Layer 5 of a small transformer language model trained on English Wikipedia (15 layers, counted from 0, width 96).
In attention head 0, each number of a token's query is one row of weights dot the token's vector x plus its bias. The head spreads its attention over the tokens so far by the softmax of query dot key.

Query weights of the head. A number n stands for (n - 500) times 0.0034.
q0 (bias -0.072): 545,409,531,594,515,429,562,456,483,553,449,572,518,450,517,450,502,550,478,513,439,456,578,533,552,496,582,602,494,532,521,486,484,431,516,602,514,550,582,537,398,435,524,437,452,526,478,572,470,421,544,447,498,436,474,504,471,450,500,463,443,536,499,472,519,513,470,528,486,402,545,523,490,506,530,557,611,484,541,444,483,552,398,411,517,552,409,363,592,486,463,527,550,513,556,485
q1 (bias -0.180): 483,574,557,448,407,555,492,498,488,328,640,461,614,536,366,555,641,542,547,460,457,391,441,339,470,551,528,558,436,442,627,357,589,622,508,419,504,573,423,388,450,527,613,521,641,502,459,536,639,466,399,603,390,418,584,378,540,386,467,571,558,465,433,465,435,643,476,562,445,471,555,457,474,422,522,330,508,628,527,402,514,510,458,524,554,350,613,442,564,576,505,415,540,602,489,540
q2 (bias -0.228): 481,456,392,536,566,333,640,446,507,570,393,547,437,381,722,419,391,432,521,422,577,518,590,536,504,524,385,516,730,548,370,515,314,407,474,636,646,548,329,504,686,338,432,506,466,561,579,481,283,545,447,453,648,646,564,528,426,608,591,370,424,442,378,605,407,525,632,336,498,609,510,388,643,568,491,745,515,327,428,602,517,466,487,413,414,585,418,528,456,401,554,611,400,481,551,542
q3 (bias 0.227): 598,586,487,460,457,613,437,585,578,568,440,462,447,567,395,594,424,523,531,471,568,349,461,484,567,487,540,438,576,529,545,429,574,502,547,607,454,608,522,595,478,414,622,422,489,342,455,366,637,580,464,518,408,371,555,401,583,520,431,517,482,471,505,491,366,488,430,592,481,438,536,404,497,452,592,556,371,561,551,414,440,427,583,528,600,419,541,466,630,485,477,389,537,456,521,505
q4 (bias -0.088): 451,486,520,569,493,465,492,466,496,528,544,580,521,497,491,469,524,525,429,467,418,564,489,520,469,507,470,499,469,441,492,539,454,517,506,501,511,347,581,472,490,619,471,507,479,532,505,538,453,468,534,529,500,538,529,539,458,452,487,512,525,487,500,424,595,540,530,464,559,560,500,585,451,533,461,375,521,509,517,499,528,514,456,456,473,513,508,517,474,508,532,532,577,489,463,498
q5 (bias -1.060): 343,466,487,596,664,271,651,284,345,511,613,595,464,175,712,273,510,611,516,412,458,720,636,526,344,658,348,769,583,390,309,833,298,371,397,468,703,489,396,290,549,507,503,346,430,664,762,667,310,476,509,609,588,488,490,579,238,616,649,346,500,415,414,427,540,463,694,345,616,549,535,374,629,618,343,420,614,297,308,676,717,605,373,467,285,590,441,637,503,528,677,644,522,495,586,576
q6 (bias -1.728): 445,458,372,647,739,167,575,272,297,372,573,715,342,151,719,151,356,717,586,411,330,708,669,460,213,721,306,833,623,338,257,970,185,414,362,445,813,416,415,161,599,486,623,338,563,661,942,692,284,622,486,755,692,396,303,616,85,655,763,337,396,323,383,400,472,538,633,373,693,309,549,526,696,634,191,427,590,308,342,824,909,623,317,532,118,658,441,732,627,565,831,603,462,629,607,686
q7 (bias -0.304): 545,483,460,484,514,469,513,510,519,427,465,488,467,496,516,473,443,499,536,513,546,466,534,492,486,473,498,539,524,536,503,537,508,486,503,482,519,579,468,483,535,416,571,478,520,511,543,525,522,535,469,526,508,458,423,459,475,563,545,460,483,501,509,551,402,454,473,478,452,413,507,496,554,508,478,559,473,473,465,562,530,460,540,530,459,528,494,496,585,475,545,458,423,547,531,522
q8 (bias -0.120): 501,371,512,453,502,413,443,563,517,491,532,431,549,506,541,474,469,467,455,530,503,442,532,465,525,521,521,581,517,508,532,524,582,469,591,361,584,472,510,499,519,452,515,474,519,474,479,357,491,508,552,571,549,431,561,549,506,551,539,376,505,429,467,610,505,471,450,468,397,508,452,448,547,552,513,508,469,540,583,573,481,466,464,504,423,440,544,605,543,544,540,521,436,482,569,339
q9 (bias -0.193): 445,531,459,618,450,510,548,530,485,554,452,587,474,473,335,537,354,464,518,511,439,540,556,489,383,500,592,470,527,399,545,464,451,496,485,519,490,425,463,509,502,458,709,547,512,473,596,419,551,571,566,553,482,519,518,479,467,517,451,574,570,470,483,525,474,494,489,448,495,381,443,602,477,407,562,425,454,588,499,468,552,469,475,520,579,547,470,597,451,419,487,512,647,524,517,562
q10 (bias 0.212): 446,614,458,415,506,472,486,486,492,536,468,499,587,529,446,509,538,611,462,570,515,436,405,515,469,615,451,522,533,428,529,577,479,582,480,438,438,472,470,438,462,544,452,444,443,548,477,577,519,568,488,612,446,521,579,466,442,433,416,528,454,537,517,408,555,517,580,538,606,616,526,545,411,525,450,448,568,427,459,446,527,528,604,513,554,471,489,501,386,509,562,545,497,407,507,489
q11 (bias 0.316): 482,580,404,389,564,426,477,486,563,554,483,430,571,499,602,527,523,487,494,556,502,458,481,528,538,591,437,541,561,570,490,498,461,479,558,536,489,496,449,567,599,492,371,447,468,544,451,497,443,543,467,508,527,495,507,532,512,452,538,384,421,508,488,551,597,473,591,521,541,576,442,471,483,571,465,581,532,386,490,515,486,507,493,513,528,482,534,546,408,498,545,548,385,446,511,433
q12 (bias -0.108): 496,419,521,480,496,469,536,498,511,437,455,484,511,585,546,416,505,540,485,544,569,471,549,403,546,544,491,538,535,643,495,559,507,561,467,442,425,478,543,528,376,433,412,540,468,523,443,632,576,349,480,427,571,508,498,484,465,478,558,467,482,558,558,470,546,504,553,540,424,517,468,444,558,567,498,521,601,526,603,555,451,456,596,488,398,501,442,363,455,662,519,424,507,503,469,400
q13 (bias 0.205): 485,517,373,502,456,550,613,399,553,517,424,518,565,521,577,486,513,461,451,463,534,538,503,494,581,496,470,438,553,514,482,384,409,495,495,634,446,573,516,560,512,527,354,481,426,566,527,653,422,449,455,462,516,570,447,447,521,419,499,521,500,541,510,533,555,540,554,464,540,489,557,589,462,507,479,577,496,404,458,488,460,501,542,477,531,549,497,405,442,424,475,549,542,407,456,533
q14 (bias -0.013): 443,526,628,571,455,489,456,486,420,532,622,473,427,480,432,489,481,533,501,439,496,534,499,527,488,453,511,535,461,506,438,598,496,528,447,484,579,485,511,413,479,524,557,505,542,431,491,399,542,393,503,494,529,440,552,552,452,525,472,578,460,424,580,449,494,466,497,578,453,518,581,435,463,495,571,456,537,595,557,417,549,541,402,532,493,454,502,459,558,605,482,420,553,541,462,567
q15 (bias 0.056): 472,506,403,496,525,537,563,407,544,554,388,484,528,478,564,517,538,477,502,556,468,510,483,515,503,514,484,459,566,455,601,431,461,592,462,540,425,501,426,503,504,481,430,582,471,598,514,664,479,473,544,500,416,554,497,352,501,470,460,511,535,562,490,524,476,561,509,455,518,523,509,617,437,449,473,533,496,421,420,469,472,559,561,468,603,517,492,416,454,461,487,511,554,487,485,558
q16 (bias -0.309): 531,473,441,412,541,470,514,482,593,512,406,507,563,561,488,461,529,440,597,541,464,530,439,397,512,486,522,449,532,468,622,530,495,531,462,399,485,503,486,527,499,465,487,488,531,523,490,533,504,616,472,487,478,444,530,400,538,432,549,418,496,618,532,574,434,592,588,316,488,470,415,576,486,462,466,589,507,452,595,523,420,413,546,405,494,498,519,611,469,527,492,590,492,461,576,408
q17 (bias -0.063): 445,504,414,499,514,395,562,416,578,577,426,435,512,525,501,497,533,475,456,476,573,513,524,502,504,406,510,452,533,540,506,483,468,561,430,538,457,513,417,526,521,442,449,534,490,542,506,581,508,381,476,445,551,544,550,425,525,473,558,453,417,518,530,537,522,581,577,457,440,498,515,481,414,464,646,626,607,459,606,484,500,531,525,442,491,478,576,480,432,484,474,501,504,431,504,474
q18 (bias -0.031): 490,452,459,534,531,487,528,599,508,486,422,568,670,427,510,486,488,442,464,541,496,480,552,520,464,586,500,585,530,504,446,400,521,461,562,462,536,507,521,568,499,530,513,425,532,488,592,440,449,510,611,485,534,532,611,511,539,511,510,401,470,465,482,550,536,502,440,415,510,451,351,511,474,417,499,491,506,530,450,560,423,487,444,468,484,507,466,582,496,491,426,605,509,461,536,388
q19 (bias -0.242): 473,379,585,431,564,490,430,599,518,435,563,510,482,546,508,473,610,393,537,494,527,516,478,517,471,408,496,555,432,470,536,504,553,543,501,402,591,433,507,464,561,544,544,533,605,499,456,490,468,510,492,443,521,411,441,450,552,527,576,414,529,547,546,536,444,510,476,421,411,480,440,517,478,458,491,527,503,497,565,569,439,431,533,516,429,513,475,571,534,596,470,505,422,557,544,466
q20 (bias 0.298): 500,519,478,527,509,546,584,472,505,529,467,465,445,538,563,480,526,529,489,524,533,506,493,511,536,476,469,446,474,527,486,480,454,499,450,592,387,538,473,542,507,490,434,557,463,570,461,645,479,425,442,478,461,613,447,485,460,486,487,576,563,523,516,488,526,496,530,537,540,574,618,465,456,539,490,496,500,438,454,453,520,549,548,527,517,533,547,420,455,412,530,506,505,474,457,566
q21 (bias -0.262): 455,479,523,564,409,449,519,503,496,560,517,501,481,487,400,537,328,512,541,445,451,544,553,486,421,487,582,517,525,474,470,547,479,535,499,502,552,487,496,479,531,385,598,463,533,407,551,296,590,478,565,538,502,407,545,529,474,522,507,515,480,442,500,552,515,497,570,517,441,434,446,465,504,524,527,454,474,597,594,458,555,475,516,540,472,469,540,514,494,570,496,478,603,472,503,519
q22 (bias 0.326): 505,561,400,470,512,535,515,484,537,540,455,504,520,541,542,505,542,495,504,564,517,531,439,534,510,538,421,481,551,489,467,511,439,533,494,584,379,530,449,521,464,526,376,508,429,573,471,585,477,492,456,469,491,569,464,481,478,439,447,515,465,497,500,444,597,491,567,552,566,574,544,486,472,534,472,484,523,388,453,457,542,554,552,505,551,538,544,450,412,469,564,574,508,425,463,506
q23 (bias -0.031): 484,511,419,581,378,574,615,398,506,465,410,589,521,519,499,485,535,439,484,461,501,577,514,454,566,459,481,372,514,462,537,428,427,600,467,591,444,514,510,503,393,522,407,561,502,582,546,693,510,348,472,454,471,560,372,407,482,414,422,629,572,590,594,506,513,591,521,488,537,443,576,648,437,450,517,491,531,520,479,487,480,507,552,437,505,578,420,372,441,519,487,469,642,463,424,573
q24 (bias -0.240): 466,470,443,521,510,534,547,474,519,496,429,488,500,489,415,557,462,488,511,414,495,541,579,486,517,440,526,532,512,449,497,359,492,458,429,494,615,573,453,478,599,444,587,474,492,532,553,500,471,565,548,488,504,393,456,549,551,511,545,478,489,558,513,584,409,568,498,465,434,343,478,571,492,446,546,550,473,534,470,537,481,413,504,485,515,498,474,505,553,444,398,476,477,487,503,530
q25 (bias -0.066): 465,500,470,599,389,474,577,328,522,527,518,590,595,453,546,484,436,487,446,449,463,554,500,482,545,502,521,503,520,480,496,481,426,538,519,567,519,480,600,520,444,545,417,544,484,442,576,497,502,399,541,562,549,561,590,372,548,388,432,502,480,469,460,440,551,541,534,455,605,405,477,651,501,492,511,470,496,531,548,442,477,525,363,454,522,463,458,418,562,564,439,583,729,473,514,537
q26 (bias -0.181): 488,425,560,500,409,533,508,469,504,458,506,514,565,472,490,515,447,410,508,477,453,512,549,441,495,500,576,498,496,478,539,521,521,430,505,513,622,422,521,464,569,525,556,491,561,439,521,425,494,572,565,507,530,401,501,496,518,553,521,500,527,546,508,566,466,447,526,442,446,436,440,563,525,487,474,475,416,563,531,507,480,427,449,487,509,503,432,496,515,548,509,485,502,547,468,537
q27 (bias 0.323): 483,559,446,499,515,519,540,496,491,539,458,461,535,477,567,486,511,476,444,528,551,473,527,537,543,558,432,506,554,581,445,461,452,474,481,591,405,556,425,585,477,497,374,472,433,556,465,572,449,453,474,452,530,578,506,520,487,497,498,458,466,478,512,546,567,480,514,554,514,550,547,474,466,531,515,533,549,429,410,476,488,552,494,497,541,538,509,473,420,431,523,490,461,459,494,506
q28 (bias -0.085): 513,380,531,529,529,492,456,628,472,468,466,545,518,464,464,518,459,387,514,636,514,414,491,513,452,542,571,460,443,493,588,555,540,506,550,484,394,362,514,497,487,475,556,482,601,486,503,416,537,585,544,466,456,576,486,473,469,579,484,487,613,444,410,518,469,436,499,433,494,554,396,491,523,458,499,468,449,519,503,533,511,559,552,508,497,525,497,631,463,444,545,543,528,531,549,454
q29 (bias 0.254): 458,525,427,448,562,476,519,582,504,573,468,430,544,484,581,479,514,444,459,571,532,434,535,559,538,580,406,544,505,587,497,441,486,449,517,562,455,542,419,593,523,471,388,449,479,537,429,534,437,556,463,428,512,514,519,559,484,531,535,387,486,474,499,591,578,451,527,524,491,595,489,415,480,519,475,577,536,416,440,510,457,558,521,528,504,511,520,494,436,426,547,538,380,493,553,461
q30 (bias 0.121): 473,462,442,453,589,508,527,642,463,541,390,486,542,470,544,551,560,382,502,638,525,432,540,603,448,593,478,523,518,575,544,441,515,483,534,501,417,456,421,547,545,459,460,476,523,556,480,561,466,547,550,412,480,528,441,478,493,556,534,426,565,489,454,598,520,476,487,474,476,532,418,455,466,468,471,558,509,463,419,529,473,544,591,520,536,505,461,565,424,398,480,568,393,487,505,422
q31 (bias 0.218): 488,551,406,471,537,497,542,488,520,478,455,485,611,433,591,535,529,456,402,507,563,484,487,627,525,568,460,503,584,569,492,417,479,492,561,581,483,535,448,574,496,517,383,443,426,575,540,564,430,478,500,469,533,561,511,488,517,458,463,480,437,434,439,536,538,475,524,514,513,516,482,511,460,495,506,584,531,423,419,533,503,545,525,505,508,516,500,439,452,443,469,570,504,422,506,479

Each question shows a short text with each token's key, already scaled and adjusted for position as the last token sees it. A number n stands for (n - 500) times 0.0049.

Then comes the last token's vector x. A number n stands for (n - 500) times 0.003.

0 "ates": 490,520,468,545,370,402,386,718,519,486,497,496,529,471,519,463,508,509,531,532,469,507,482,467,494,505,489,496,505,509,497,486
1 " in": 445,473,482,568,387,414,387,662,497,488,476,493,525,481,523,481,516,507,490,523,492,513,492,506,488,523,503,490,488,486,472,456
2 " the": 499,465,471,547,409,403,378,660,497,488,508,489,505,491,521,495,488,483,501,487,506,506,506,502,474,513,506,491,489,489,479,487
3 " In": 532,477,462,585,366,401,379,706,486,471,499,522,506,515,508,506,507,508,477,493,505,503,520,504,477,521,518,514,474,510,472,489
4 "ter": 518,499,449,537,376,386,375,732,502,518,500,502,498,495,519,500,496,510,507,482,498,523,501,489,502,508,513,509,499,517,500,481
5 "d": 501,488,438,510,399,388,370,692,498,481,517,509,521,488,530,490,497,522,497,512,491,506,503,498,487,502,493,514,495,527,513,497
6 "istrict": 479,519,440,555,419,390,374,649,493,524,522,487,464,484,513,481,483,481,493,474,487,511,493,495,496,515,509,486,504,484,467,481
x: 496,638,502,476,521,683,554,520,434,483,656,370,526,442,386,536,460,411,486,628,299,482,473,411,599,446,511,468,437,530,438,433,556,458,557,445,370,489,442,421,568,561,338,447,481,494,385,428,616,505,665,504,535,477,490,499,412,474,535,458,426,494,566,470,570,533,550,597,579,509,485,484,614,611,533,557,573,480,461,558,473,573,555,532,432,477,543,602,557,413,773,448,550,459,475,419
Which token does the last token look at most? 5 "d"

0 " W": 489,503,442,575,353,394,384,770,498,498,524,485,505,508,519,520,497,523,498,496,514,503,514,516,508,479,484,512,504,519,511,506
1 "id": 453,494,448,540,398,405,394,748,513,495,539,485,510,464,539,473,512,499,510,525,462,516,487,481,492,520,515,476,486,492,458,475
2 "m": 486,496,427,519,355,393,386,791,525,512,530,479,504,472,526,489,518,507,517,531,475,523,486,475,504,500,510,488,516,513,498,487
3 "ark": 512,467,449,527,421,399,383,685,503,520,524,490,474,477,526,481,516,512,488,509,474,530,499,478,535,488,515,472,494,492,472,482
4 ")": 538,500,418,576,299,379,377,839,487,527,456,460,497,478,546,495,465,534,490,506,500,532,468,509,568,476,506,495,477,493,493,476
5 " left": 518,514,458,552,389,393,377,708,479,505,518,493,496,488,516,486,496,497,491,480,496,507,507,496,494,519,493,491,483,484,467,489
6 " the": 478,522,449,517,407,395,377,680,499,488,519,490,507,490,517,495,502,486,492,492,507,506,507,504,470,513,507,486,496,488,476,485
x: 404,439,531,518,516,681,500,593,659,472,432,481,499,571,463,468,506,561,385,472,391,593,530,619,493,606,380,471,407,559,480,428,584,445,502,547,172,528,509,686,467,513,287,516,434,546,491,520,469,603,532,441,536,514,583,518,540,451,451,482,472,470,434,533,512,482,636,468,427,659,564,518,374,567,504,467,466,515,534,359,557,455,525,490,621,516,472,567,520,534,572,483,551,490,530,402
Which token does the last token look at most? 0 " W"

0 " class": 470,527,474,569,377,398,385,743,503,491,518,484,505,489,527,485,479,498,487,508,498,503,508,502,496,496,515,495,477,491,463,469
1 "ro": 463,478,446,550,357,389,387,781,533,491,506,496,535,473,518,492,544,524,476,529,482,514,484,479,497,499,522,484,509,506,469,461
2 "om": 484,440,438,563,373,396,390,756,530,494,540,492,506,456,540,471,516,514,511,516,450,524,486,454,498,510,520,478,488,497,461,484
3 " te": 514,502,450,521,394,396,385,741,517,476,524,504,527,484,507,495,528,515,474,538,493,494,501,473,521,463,508,497,478,509,481,477
4 "ac": 529,494,428,511,360,389,388,782,532,482,501,507,527,475,524,457,504,503,501,532,465,543,488,473,509,493,529,487,482,504,473,482
5 "her": 529,513,442,529,347,391,388,750,527,523,508,478,501,453,552,463,487,497,520,501,466,538,480,457,514,496,522,488,498,498,476,467
6 "s": 499,522,431,507,347,384,390,798,527,491,528,485,524,464,519,491,514,503,526,519,479,506,494,469,502,484,491,490,512,511,502,492
x: 375,522,534,404,457,601,633,495,569,555,398,508,599,528,289,616,455,460,725,453,532,547,504,581,605,433,545,540,515,624,511,606,501,471,489,457,340,472,498,577,516,428,446,584,464,477,330,530,494,448,454,436,317,547,563,468,423,489,483,537,573,520,477,588,484,467,581,357,585,575,530,448,434,411,462,628,494,466,410,412,331,494,456,500,779,462,538,428,476,480,308,493,539,531,512,556
Which token does the last token look at most, and with what share of its attention? 0 " class", with about 20%

0 ":": 411,527,472,599,348,407,386,765,504,502,477,469,483,483,533,510,508,506,474,536,506,516,495,504,511,508,521,471,490,483,481,466
1 "1": 471,470,436,505,398,408,398,761,522,520,475,455,513,464,534,499,529,513,503,541,477,539,466,510,509,519,523,460,510,456,475,456
2 ".": 504,415,424,553,350,396,392,783,495,553,487,422,489,435,563,497,488,501,489,530,485,540,463,504,504,491,515,454,549,465,491,440
3 " The": 515,492,455,583,352,389,375,730,484,497,514,491,486,508,514,518,476,484,494,469,525,500,524,505,474,502,505,506,499,502,499,503
4 " school": 482,494,451,523,411,391,366,629,481,525,525,484,443,487,502,488,472,459,492,476,504,488,506,484,510,488,505,490,507,496,493,487
5 " is": 511,571,431,585,353,391,383,747,510,480,510,480,518,479,534,477,507,489,497,527,501,492,499,504,486,474,498,493,497,509,487,470
6 " part": 486,509,448,507,423,394,372,674,495,512,520,489,491,490,511,494,509,502,495,492,491,498,501,504,502,496,496,501,490,500,486,477
x: 453,518,504,488,549,503,427,567,376,527,610,457,585,435,340,524,545,463,490,569,443,466,461,464,697,631,582,492,469,679,566,432,640,574,440,571,395,497,459,280,626,546,545,330,402,538,436,525,536,456,541,487,603,633,233,474,551,430,465,562,507,481,475,527,569,574,407,520,344,497,481,566,527,522,516,628,524,327,399,541,534,501,562,532,684,489,461,474,457,412,545,569,508,471,419,502
Which token does the last token look at most? 3 " The"

0 "|": 404,521,480,659,266,385,390,849,498,498,507,474,502,469,537,483,467,464,476,487,500,499,488,498,472,513,521,486,501,495,473,471
1 " T": 496,499,439,590,320,386,377,787,481,502,509,495,489,518,505,523,470,495,499,483,525,496,526,529,492,508,499,516,500,518,511,520
2 "or": 506,500,428,557,333,379,380,780,515,510,526,510,469,470,522,490,503,508,514,492,468,519,484,445,511,491,516,499,518,528,506,504
3 "on": 523,506,422,542,325,381,376,777,531,508,503,512,495,480,518,483,514,515,530,507,465,532,480,459,511,522,534,499,520,527,513,492
4 "to": 488,513,433,548,332,387,378,755,531,517,498,511,493,460,509,493,516,504,526,505,459,523,478,448,514,494,515,490,524,516,517,500
5 " H": 483,507,410,543,333,379,375,796,487,483,511,490,514,523,509,529,495,522,493,513,520,488,524,539,496,499,486,515,496,513,509,522
6 "ock": 490,498,430,498,383,387,378,703,515,518,515,486,473,479,510,495,505,487,511,496,485,517,490,469,509,516,523,489,510,510,492,489
x: 605,604,503,413,534,599,595,490,400,569,403,518,470,642,541,502,550,607,593,548,464,495,511,563,506,602,515,504,526,498,428,571,418,525,455,412,286,498,444,467,329,449,624,399,452,482,251,479,429,329,577,529,422,644,588,520,442,466,434,540,467,416,415,449,606,504,416,474,518,599,516,512,527,473,530,625,526,438,452,524,566,586,443,528,491,417,685,624,483,489,401,460,516,494,629,406
Which token does the last token look at most? 1 " T"

0 ",": 447,515,461,564,350,404,381,741,523,480,460,511,539,491,517,490,521,540,517,551,493,508,502,496,514,496,503,511,476,519,499,482
1 " Cl": 483,488,446,562,356,397,384,752,471,507,502,493,524,524,513,526,480,530,482,492,523,511,534,555,488,524,499,523,489,503,492,508
2 "int": 500,462,450,547,371,396,385,747,507,510,511,494,528,476,527,476,506,512,504,501,474,541,491,493,513,497,509,491,499,504,494,479
3 " |": 560,487,444,558,357,404,393,777,527,486,487,480,538,471,539,481,505,526,494,539,485,513,480,503,500,506,513,479,480,484,473,464
4 " O": 496,520,417,528,348,393,381,754,485,497,503,496,515,520,506,542,510,524,485,514,518,487,526,541,491,503,498,516,503,508,511,500
5 "tt": 511,528,431,521,413,387,376,723,513,495,506,491,526,470,519,472,521,514,506,520,480,497,484,501,490,505,500,496,485,505,468,482
6 "aw": 505,501,443,489,395,399,383,679,534,490,490,489,532,463,538,466,484,513,530,526,474,515,478,478,486,509,501,504,511,516,505,484
x: 622,539,485,484,406,647,559,454,447,626,493,486,532,497,490,404,403,500,598,573,402,573,517,371,706,678,407,513,627,575,584,656,499,401,485,508,455,501,369,431,442,570,484,530,462,431,353,532,329,473,477,555,555,421,623,413,611,451,523,450,406,466,499,578,459,562,303,550,379,440,490,537,632,552,529,563,435,473,398,628,157,547,412,551,534,449,542,512,553,543,399,502,462,487,498,603
Which token does the last token look at most? 0 ","

0 "hip": 484,529,464,539,416,405,382,637,493,516,533,487,461,471,513,483,489,470,507,486,485,505,505,464,501,510,504,482,501,494,481,485
1 ",": 468,471,448,551,347,402,381,744,520,486,460,508,536,491,515,492,520,537,520,549,493,506,500,500,519,496,502,511,482,519,505,483
2 " with": 497,450,462,590,353,399,387,732,500,504,490,470,504,475,531,494,489,477,501,502,498,510,493,511,486,523,507,488,506,491,484,478
3 " a": 526,482,446,565,362,394,381,743,468,512,510,460,504,498,526,518,479,471,475,490,523,487,501,547,491,508,525,486,497,477,471,466
4 " report": 519,513,461,531,426,401,372,617,502,487,507,509,483,498,498,492,489,480,479,496,507,491,519,489,500,486,501,499,493,507,486,491
5 " est": 513,501,464,515,382,396,383,744,462,495,499,469,525,499,537,500,455,488,461,493,519,487,500,541,513,473,510,508,460,485,478,464
6 "im": 502,518,433,488,404,392,380,739,521,496,527,509,504,495,502,497,518,510,504,501,480,516,505,478,499,517,517,501,502,516,489,502
x: 360,529,481,471,528,466,424,483,438,674,564,480,529,410,566,673,547,565,531,519,534,472,468,458,468,496,490,540,530,517,495,429,464,477,498,543,544,481,420,519,532,494,338,438,634,546,421,484,373,459,409,561,580,476,549,491,331,401,512,512,456,369,456,575,359,484,410,666,414,641,519,494,461,486,545,420,457,533,477,326,528,612,462,484,651,421,703,550,644,633,381,621,568,598,399,514
Which token does the last token look at most, and with what share of its attention? 4 " report", with about 30%

0 " c": 488,520,444,516,398,404,388,746,468,496,528,464,528,497,513,510,485,502,461,514,526,489,507,549,524,462,483,494,476,487,482,468
1 "ast": 459,516,462,550,390,402,386,737,502,510,524,488,515,465,541,481,495,517,491,515,484,524,499,486,498,474,506,487,483,489,477,458
2 "ig": 487,448,448,529,402,401,389,705,514,521,532,488,505,466,525,485,529,490,483,510,468,540,491,496,505,499,531,472,490,483,464,460
3 "ated": 525,471,469,547,383,396,381,704,505,502,506,492,518,461,535,471,510,509,498,515,477,527,487,475,494,516,509,479,493,489,476,469
4 " for": 539,510,466,542,399,405,390,674,497,492,505,482,502,481,532,499,500,484,475,502,504,506,498,493,483,507,509,478,498,485,481,470
5 " his": 510,532,470,542,428,406,382,645,486,479,505,494,504,494,509,508,490,490,493,494,519,480,516,498,470,515,495,501,492,503,484,492
6 " role": 460,532,435,564,384,382,377,752,520,510,480,492,485,480,517,471,495,497,495,500,491,515,491,450,513,495,500,493,483,503,466,482
x: 547,460,539,415,624,488,531,504,353,620,578,466,621,510,555,822,513,523,589,646,437,451,479,513,482,495,574,475,579,538,424,410,516,587,522,517,404,540,542,565,598,467,334,492,544,616,594,515,556,362,618,502,678,415,419,586,532,576,499,499,495,361,638,438,505,467,601,532,530,420,453,596,341,479,547,447,499,437,553,375,438,389,467,422,409,489,445,396,442,463,425,472,607,386,402,452
Which token does the last token look at most? 5 " his"

0 " ": 440,487,391,515,355,406,400,817,530,535,489,443,497,465,505,497,526,482,525,535,463,527,453,513,544,510,533,453,524,467,487,462
1 "8": 412,486,437,517,381,406,409,783,515,516,487,437,540,436,562,476,519,528,487,561,469,553,458,512,514,511,514,441,505,440,446,421
2 " |": 506,433,455,577,348,407,394,768,516,494,497,472,525,468,544,481,498,512,494,533,486,513,481,503,497,511,512,473,482,481,473,464
3 " ": 537,551,379,464,328,395,390,836,518,512,470,480,505,500,480,514,561,510,532,545,466,512,465,511,551,515,530,480,503,501,518,495
4 "1": 531,521,431,478,390,405,399,764,513,526,461,451,510,474,531,497,531,514,517,540,472,540,461,521,515,538,525,459,505,453,472,460
5 "–": 502,554,389,517,306,378,388,827,504,539,497,454,504,453,523,506,528,514,466,526,488,534,479,487,523,470,529,465,529,473,499,444
6 "2": 487,523,445,449,410,411,403,733,511,531,486,442,512,457,528,491,529,507,501,544,473,539,465,517,512,511,514,444,521,445,476,448
x: 600,465,476,388,428,775,564,525,461,519,514,483,488,652,459,600,579,555,432,454,528,382,439,448,553,534,536,497,560,532,317,439,577,365,504,677,595,494,553,638,471,383,470,450,375,353,449,352,448,567,426,480,495,556,763,423,541,602,521,563,640,298,530,513,473,520,464,457,495,565,529,497,591,492,550,571,411,692,575,376,612,481,592,409,543,435,320,444,457,415,421,520,520,593,575,457
Which token does the last token look at most? 2 " |"

0 " T": 493,516,449,579,344,396,385,773,486,511,519,485,488,505,512,520,473,493,496,486,517,507,521,525,497,507,498,504,499,503,498,510
1 "or": 482,500,443,552,366,390,387,758,514,520,533,497,466,461,535,486,500,505,509,492,463,529,480,448,517,492,515,487,510,511,487,492
2 "on": 502,473,435,538,355,392,383,757,531,518,509,501,491,471,528,480,512,510,527,507,459,541,476,460,516,523,534,488,515,513,497,483
3 "to": 509,493,451,543,370,401,387,729,532,524,508,498,493,448,524,490,512,501,519,507,454,532,475,450,518,495,514,479,513,499,495,488
4 " On": 534,523,451,585,356,388,376,730,495,498,505,511,486,504,514,504,521,504,476,493,502,518,514,487,489,519,524,494,482,494,467,481
5 "t": 532,495,448,529,368,388,382,749,513,502,501,487,539,478,519,475,492,497,519,484,492,524,489,496,482,513,494,508,513,517,508,494
6 "ari": 477,507,434,532,395,386,366,708,523,516,495,509,498,479,524,469,520,514,494,517,469,528,486,479,521,505,527,497,489,508,480,482
x: 408,395,442,573,548,634,603,683,478,534,468,493,514,611,681,476,628,547,419,501,451,564,470,563,511,595,497,517,474,498,345,415,483,482,585,473,490,501,507,445,573,489,534,406,413,552,437,461,514,428,403,451,480,533,457,595,349,464,520,368,542,525,585,512,456,584,364,602,611,389,496,440,482,513,537,404,584,537,339,457,447,487,437,503,394,519,639,579,551,572,412,713,517,474,373,403
Which token does the last token look at most? 5 "t"

0 "fer": 444,551,465,592,317,393,392,815,497,520,513,482,503,469,540,471,500,509,477,527,479,545,499,488,522,480,516,473,498,492,476,459
1 "ed": 459,497,471,555,358,398,385,738,512,489,510,502,532,462,537,470,521,515,505,528,475,530,500,469,485,513,502,481,494,502,489,478
2 " to": 498,482,463,557,374,405,380,668,498,485,498,493,500,468,529,486,497,489,496,515,488,498,495,487,488,489,506,494,501,501,493,478
3 " s": 509,484,447,552,398,396,379,747,479,515,515,470,517,520,491,515,507,489,470,476,534,497,524,538,503,482,484,507,496,496,489,483
4 "ell": 513,513,443,529,382,400,384,732,509,498,517,492,494,469,542,486,478,487,504,494,469,524,499,480,490,507,520,497,501,503,490,494
5 " Har": 506,463,428,541,358,386,376,741,471,506,512,507,505,522,508,514,485,528,481,485,506,498,536,511,504,474,495,532,482,522,496,515
6 "ry": 501,526,437,522,395,394,384,708,525,503,507,484,500,469,527,478,489,489,526,500,470,512,490,461,484,532,504,491,515,507,477,503
x: 536,419,437,555,437,486,588,561,451,683,699,464,499,447,663,551,369,473,611,539,507,426,528,561,431,587,532,501,603,520,529,505,379,523,529,328,305,493,469,555,448,505,501,364,529,526,575,514,434,363,434,459,514,418,712,501,445,499,554,468,469,608,566,563,466,459,399,413,565,694,493,454,374,451,498,561,535,541,463,536,257,526,519,382,577,546,584,495,556,496,356,511,518,486,534,562
Which token does the last token look at most, and with what share of its attention? 5 " Har", with about 30%